Layer 6 of a small transformer language model trained on English Wikipedia (9 layers, counted from 0, width 64). Numbers have three digits each and are written without spaces.
A neuron's activation on a vector x is SiLU(gate . x) times (in . x), where the dot is the dot product.

Input weights of the MLP neurons that the questions are about. A number n stands for (n - 500) times 0.0024.
n15 gate: 494467495441325133551592433354604576529327537512805658474392456572529393571469578409432814522580481214667342691314395401267233657432483520641627422507452564671518417565132604691060675325810487
n16 gate: 609578448385273403389563394770819548582497342326473573638641698782335450458497506607476441371295664478284405706528654665727696655519526574505377720620724479571572231333639502478522400537493508
n20 gate: 514197586696339373390603633769771550586435682395386575632652244731398520465496481694337351680471624583594553475160427270672533655826247275543702580682343551605511339452737556647577374513647553
n40 gate: 358521317427544647496267691637559542502674434289395795452396435252685530567481327578641586415374332265606320489447732485448540167396280414599647463627403493598576383498726379597445511486474169
n47 gate: 334694397410575818599445711654482526632473476446291642433610454479411736696514209312593492496515509410599753721488464611706310595494374613779511164440587346423499418402424186684559292344301592
n51 gate: 399376219634682158316542580444238658425439359403626469527135740681500476677423595535651485440633492595686366377416877349677491455411538433500617300358301348449467605717458506488132656570674278
n54 gate: 702419534216528580516532487338432618610379691432526577558296522721584378359794646315248379607525666461377595544271472641702428556754417582514520784579459522472573548424413476383289308451351542
n59 gate: 574552308416590808702514517343594374639425502666582716804321621324446539354661415527537578614428687387624480654535238303721335397550840634687431389656440477486543401587510465389366313636638312
n64 gate: 484639556472518457362577549493293667329300410393547611427422561401498525551528286641349711522617464479561487702496596394131500444449576716660454446596365355420537549540502427445290514463342174
n65 gate: 519481409572559484513671488558332447420499568636655375446612660692672443548327523777468502513512219203494304571426629495505395569499479486454288707517290484508580663535456714696431611618347566
n73 gate: 677337689506509495594578485465539323524493738570349438511714631546498438193570513430327456422337625401446634547582394358656792468628310535410444819629648779448213719460153506514615517419214482
n80 gate: 446671615660632593523688462734296542622406558582465661565548608345325380604597192369511397686371691506444535414338629592303264315527393447794347639501412498746555374610651668170480716470654452
n86 gate: 380604354418537614467327654445774689274652593651351356819695607356488364522289897473389527599579321372476467563447605571412537341380431247370469433577464560555496705480316524913442499554655453
n106 gate: 437636551508580384615587716409213677472546557443578513520364354665397451812341715814320445419551438210779504616590922623312582696485677620442445412542432668644550354389334588648516420512358415
n108 gate: 353349458504536630418359352545621530549553606569330643558417384258471436564362455661698570443422447335492435569413518554379602397651722548554688520502442516307479460400536430614322567496358302
n109 gate: 451371435402431597363597568606688400537444364496526660633475547425409389424481569358442743652621400599211286563636420441502653517382514693759701763542250320731342784425503622356514678710866422
n118 gate: 461465746614501138547490833709440875304257412347593461731598454648403289549477725599309428502514636505487425436385408417341658525326409525636621645706340544536612592325391487541137351658567363
n130 gate: 468311527480080454383393465624515553383375666185407654764521513439398677535565712451616517472505265539424513613649559472344315525403139534507627341408681616305531198345613401479209465520689707
n135 gate: 281469396352532576479737525457491527628573471664419622278374547126447478745311456690791525401366731064362425528568826428555354489209255496792707560464660538397591539654442453341391729298548727
n152 gate: 626512518177334284577433592143363292781424630369580391703410565643337599681395566569451480277846465464525386642494665381379631648518491424312454765348507824529776415364468607625210402402761485
n153 gate: 668723395396411589508638480497579566560664596364485584684621615573394531569420581614448395545545427445284780653615531652827625523458584537573274682320226379636564583491577599241409552512394654
n168 gate: 404530347508451318633240636354316446617813732733581545287782596445503627553583705441483408441504644277556273539521468590546435693789470564322696472579532732445615574421508487425557507728469620
n182 gate: 521571608277602610650304431387650439497282505794239566360428658661497399429513566646579522455417588446457595483578580395391667791433641561420385383500348262504492372388635670773247706463336472
n190 gate: 430480377583648513828467609564644375613650450643516506339655379749428542856386755631715417360486548416326719624521513317548622322609533269674481289571844674634545726508618465392712786583224410
n191 gate: 544475365565396650619626777400618632469662594613394683328583341400445517653443620413375427452508640518723492411386571382604413608387338541760607388399338472523384695650507759520527554295460595
n15 in: 505555606381343629335450454577433473287541471417404210621531470468725583377592381338580420511406571753388192439327588582559761204465756533572333411463473617513576284346691504496507395352462485
n16 in: 593457316522606641433544299505595433566691640349472520362534654239300429538439659789336488493419408377163299451444713544468272295549555481454387416562501656400800630293322601504344350248538588
n20 in: 434488547525398401192410890717387621445462681380384385659395454461503109456384377469631288594468521182337417529559581448251600671480567490596311450698630624437615426520444356658562691199773539
n40 in: 653241613413433544535502464382476468705389528533579642429572389566379588474430324203652686728445614867507613394535666564773583595590730396354544506548246257494299510578769503409472413636277579
n47 in: 554334476448570786605738618414450396715693288456373682438414359517511595471524345346546582522621379722660284401361394390724532333432376437680281656695445411609278542659483478440764418340379532
n51 in: 596342563581311543560373748367297572465359282503575593619795381595579613309396328579302216260705690588512456433533423645525517300336489621414259530537644642594556461273538460659584583580462306
n54 in: 634640547747462520516531541570506530474630503449498650529599410491482594583375672644321490555475192460435395305421435569578548331273185340575510470415158423714573515460313306429599412308666393
n59 in: 683651725701516598375728378336774421655635027596273444465383519530344639671197497583403471507579569217344617491458617533577430543377306387757385529522486260557304640346529600643363661675691438
n64 in: 436720261512368451591522608495614512626550579602466582646254432531525494509425392313673662591652410334159596287552504539738599503218447369544683665359799611689450427247596354331563454426568531
n65 in: 394409751180445592364501478481470541334486653740570577892471597531445412709623278218649417630533512651483655393569272335554592643322738547599611391454378328771610588370454565353535371292186521
n73 in: 525345398624524782398623337388793674483724385539342634582497353126581399667631475801545696425513577317407479431734175378554800593758625471409535504361279710581389443445537346709527473470482490
n80 in: 469367504566424158498482552567422503650163521479517535483497318632450293435268237538374454544459476602673552556413734683361159601355585454512362458503411296261533525327440680475660429397391342
n86 in: 732467500634601395599676426410727743622740391473496678435824635592544353566487725586390571684381330437593530317235777572557544275505194527290252246384449324567557427632489686679449499487573515
n106 in: 523406350482391585488781554520337551360400276515517699565471323739475600481634534509501319277897608512499381634611641902429648516467500461493637433472446557705662510593462396616755270626606707
n108 in: 459525455587799578550452357516525411669362624336473520503469406554343492536606483528380637679711585402557527505538451578576616372293596460475695455609681688400648874560588374428558642629457540
n109 in: 663315299245747524518404318529607342406363511673458578422648453725379444512349433360396497567468468566435560418803521684559483542369405401491334362383569568744328342562516670315382452420739661
n118 in: 480691658758642688449490627169688397355631277695409407576209304489461169318562430423608802664391535552438559361574445388405580610362615495555428344553418168560292417756424574636749610559474640
n130 in: 690419451519420501469434499792420603395501805310425580724607491393604419515580396377424485596545434754664292455581420612151638434666256667328494436464179271657350459616805378562723456650336665
n135 in: 696481420509463413158241381588591509504528459506415505749740504611518558255469634461411429333414455680511437608352321571416486498558728732363565723407766486611456370361655516607559301498426412
n152 in: 644881494499614286593410730372508643245545681291707367260737164595479763512317624629570460463372429536316408360697712467580769649512417539453288126352603476598272846538452841588400557569448432
n153 in: 665526377330453458531629370192491402493591486690416370560717363525489674382508628460323280619437540535445619369434292360601506452549466424554475413552271411524443878590464751698488767478573480
n168 in: 789512479505710434373507534531545426468877676473635609401340525290452561417434774489573555602424628694637253703199548653431584487809564407401415507401512527471758700483617475594506494378736515
n182 in: 256236486427617587445401447815613485512415693737514478493677695739507396335371601449464488494521739400477435586502478653452703726610494551466801709422512518524582561447294808584590326284592584
n190 in: 492370606361537349402524669493274614690456353753653528476561495744511508539635476752728424799607478324522397582432513227731750552384439539538750330660769620656545829567738414347660458510403703
n191 in: 609390526439416757456534501517271386740408732374409519328814706359454760749324614356452546456266697434539496571676323676615470392341384411400608422437602453729555586497441532383612535459511352

Each question shows a token from some text and the vector x that enters the MLP there. A number n stands for (n - 500) times 0.0031.

"t": 468486613449487305156383540566587528491530533484482439437447411482517419505496581512431518403458421550311667456471528480443523366492668624576572535617451472376577472387508553364521457347433497
Which of these neurons fires most? n16

"p": 378648658473373405403422615461436518337496483536507474481421441546504561630436612613498593589434441722533390323537464588490422546429585765548545673658436629547536399491514586356554450526512346
Which of these neurons fires most? n118

" l": 508625503572542492340473453475518596618553522519528567540468535510527517544393564379456584447613568666474766630468485454465578311464549783656581601629646569442425469485512370568493598484441570
Which three neurons fire most, strongest first? n64, n108, n152

" the": 463400487607460372127498523602501557519432616508415504485558397539499354433396413577532328587441453479436620572373522481539493441536548538522570558625515574453521434569699489572508440424451450
The most active neuron and its activation: n20, at about 7.5

" C": 431533523629510285343524360423480462530461591602511550564463619377559487530535557434472421480474413522526689468538552519558474600567659895616600519473491356574501458571517480508618474491476529
The most active neuron and its activation: n152, at about 0.26

"ad": 419516394444499367342491404545555487490524459643514622296504438522468717697479750254505569392432551581429559369508471422238471533484558575518725480468583445639432348504569506471540390576516348
Which three neurons fire most, strongest first? n109, n191, n20

"ium": 388528560381478488213378408366454533412615501481582465478509397466570358527512473490425400393350526553595579464457530489448600346512635723434593576581537569632606537511602563350491621515445513
Which three neurons fire most, strongest first? n59, n47, n86

"em": 247561548336521551495390425592429382505672591567516478491369448455524511648507518422510410353399393590502561476358428516492605312409600683550388716569387446648507609574615587468489627423584561
The most active neuron and its activation: n153, at about 0.56

" has": 401440476675478434331483654493626673552347660540510459423413452490514461457383567551347329333455531476484653459497621349438517274503681482431496576574434711550456489516462470394366438453528508
Which three neurons fire most, strongest first? n20, n51, n47

".": 302581503484497441180585469535530597326452618529507587466591388471558611542605638384502491380483565495354734530389440598398516424434440455392475534546524476471464466564580467535544530372506535
Which of these neurons fires most? n130

"x": 432637471519427512176457424472508562430530473472567642480548336523684500536563459441482557486382445557491649433388476593553614459437585676493460530601444520481590557423420574402541502359511521
The two highest activations, in order: n54, n59

" an": 423507486593378463246547632636424567494337642583368550475529368545397415550408396507550299457501397502457571530349516460532461441485471542670601602561546590586614451651646583545561465416576492
Which of these neurons fires most? n20

"her": 431483509529563577501487406538421679557399504638706502441568450591722595650503467313633538555419409545498707417481451419337575297493577466600319632561658603548508467663526605395491516471492631
Which of these neurons fires most? n190

"on": 426429460687358495433262387556407432455404483444474453504415373631380596551454640310577511408548529360456480469527413477426490545556585805523485421429497456556476561538602660409529472299440329
Which of these neurons fires most? n86

"ab": 477459639279464330280291494554332520452600412657475471471454516360508430612486553400473593444378479462389509505439557424555576411455648727529516548516434560571386399606529644461506434529568484
Which three neurons fire most, strongest first? n135, n109, n15

" st": 581573576661516315356501505408446595473581514523374521617484454354488631477379707427595426474536365637559673471425429527613479271570597681550602499433608366497383418577502386493342379568432525
The two highest activations, in order: n182, n130

"ro": 491514621560557549508601487458672547579489609466325603609435435471644814614536562269368484414454318548355511375440519461361566550530675602523600641430539556313494350608595527422468360600617443
Which of these neurons fires most? n190

"ts": 397452448438507374271378413391515495463389545488556491535445417396442451502407529541490433361321320551606598309496585502427637299500612590437510631556452555572542708507594596349441488372440454
Which three neurons fire most, strongest first? n59, n108, n152

" h": 465483409666555416361494447432651429539540574437461540598501375413652542656502623503439543432382452697529714504535552541514537392521646717671526604681583551608508618582500369523493542473506468
Which of these neurons fires most? n108

"ur": 345443630415417397339342211604563623398492477651421581445556431518446588465465586563311502448384481607369508545492418512472675306538552616498475547531514620536513395504411582321447519419434666
The two highest activations, in order: n16, n73

" res": 307483430587520593477516427557392578535540586535587619674321522462458508558496644413453430290385408548500779496526460549497627342374589575551513604658429504387430484694503505374530576335498531
The most active neuron and its activation: n152, at about 0.48

" with": 319475572582475441144592477513652621495480663538492506547431369472471489549514461506503319418576533560440547600356615464346443478523521496470586594597511609574518560561485464484467436483507504
Which of these neurons fires most? n20

"ue": 338385585519560571392373429349581561485375457636458510572566366379494521491460588333381400283459414506548430522607633395448575521536599804451502560472588476736595476494553642466466541392485515
The most active neuron and its activation: n182, at about 1.1

"inn": 571597521651543520411320339345523419325511410507548675423461547576706632483446564413530377394561561557306566600473427478284507588622624749548569519542576467554462521399440477507594395528419437
Which of these neurons fires most? n86

"M": 515513512584529404293592437453357492506526551609527566490497596434536462599440480307512412532489389538491623574299507505591427431580508906564521480568520489588437574504588470510544575451550509
The most active neuron and its activation: n152, at about 0.24

"pr": 315429552504470513495590446542478569449412473452522587390484630566666362459479702284485388369514364496424584524542524454378517421362622658499449718545653566667362415549470626380696497628386459
Which of these neurons fires most? n168

" can": 394525381624426420431419561347539639564576596493542539598331356473539532531438557481320273259462434563392674411550562433446569375602550486577593474605455596662528523572627558586367523591627535
Which three neurons fire most, strongest first? n152, n51, n20

"P": 412494518605521339395558533370419426438556529582523549401560594435494490609513547394464494601468407409556574513333479433645418490475545936497459475554476510559391452625525529450560515382438558
Which of these neurons fires most? n65

" al": 453504491602506517346515235558628632699503591536589508557459433499480613632459525316500345375584437699594661445504583449416513472456551519633462487561701623443565555681550391568529566342599531
The most active neuron and its activation: n118, at about 0.26

"a": 420456480441531444224377336529396523530532489532494621501529467444531315537472644322555508420341503546503605480552527454593596421459675721428528614655477462525684495418516631379527498485465495
Which of these neurons fires most? n16

" sh": 482483512639539425396573519299517556398633493605443529627400448360447615557504675548454577481441504621554594653516631536463490314504592724717531610590682581594437447615466445462446327500399529
Which of these neurons fires most? n135

"A": 511488547460500413318537464437367451587503536574552694440452321379543435517472622445548383393432443550480612556444468524433500523555550917547549431408532481624480550462418565501474446442565471
Which three neurons fire most, strongest first? n135, n106, n168

"duc": 394498533492501538309311299457444589441516365521648796440580596479526728450258564358451449474614527469501479533425462494375555577534630617505604507487563691469466562532548617390514567374447431
Which of these neurons fires most? n168

"ap": 414580564548461524396325483389332552452671525663465584548238505542572482586438732560468477366405401499496518401451379549547473596520634788544656465496417658532560448549513532343493506421554506
Which of these neurons fires most? n168

"re": 320556603591587505450570412419682553535425600451375621506506414502550886611512668242463463329504372466534445389479603456433384436559523685582734569444513371522504525587527493486563480531564503
Which of these neurons fires most? n191

"un": 410445674570407521255499392420512506395625418503456472479583425615480570598444373389550421363438403584560509468486586492193393557473567608497638501452609460643570485571596585362606460521404551
Which three neurons fire most, strongest first? n130, n80, n73

" ch": 582525469587622407373540506369496564422559510596470517556427529441574366581559677315491430453327393565525746554530543545601506234523672633686534554425547584569464486756456412469475474472399529
The most active neuron and its activation: n182, at about 0.32

" ind": 490462484598353490343540410416389567448529558555483516527413464477563369535356528266527394271637294603581666634445484487459599340387614564600546528555479482422352421760535450519528549622498547
The most active neuron and its activation: n16, at about 0.58

"o": 508551532726467505292474399319369576680378478481541518471465467454594456622485525359576324418468479408444455448601502531567500464567751686576569557614493439458465513423538557386513312623546405
Which of these neurons fires most? n59

"ord": 421566462397438430259481485456411517411584482560638506498434407605636543626351519474471483456452426712516642441375516424546489367516568531405659565628596572573476486548489562285373461511301419
The two highest activations, in order: n190, n59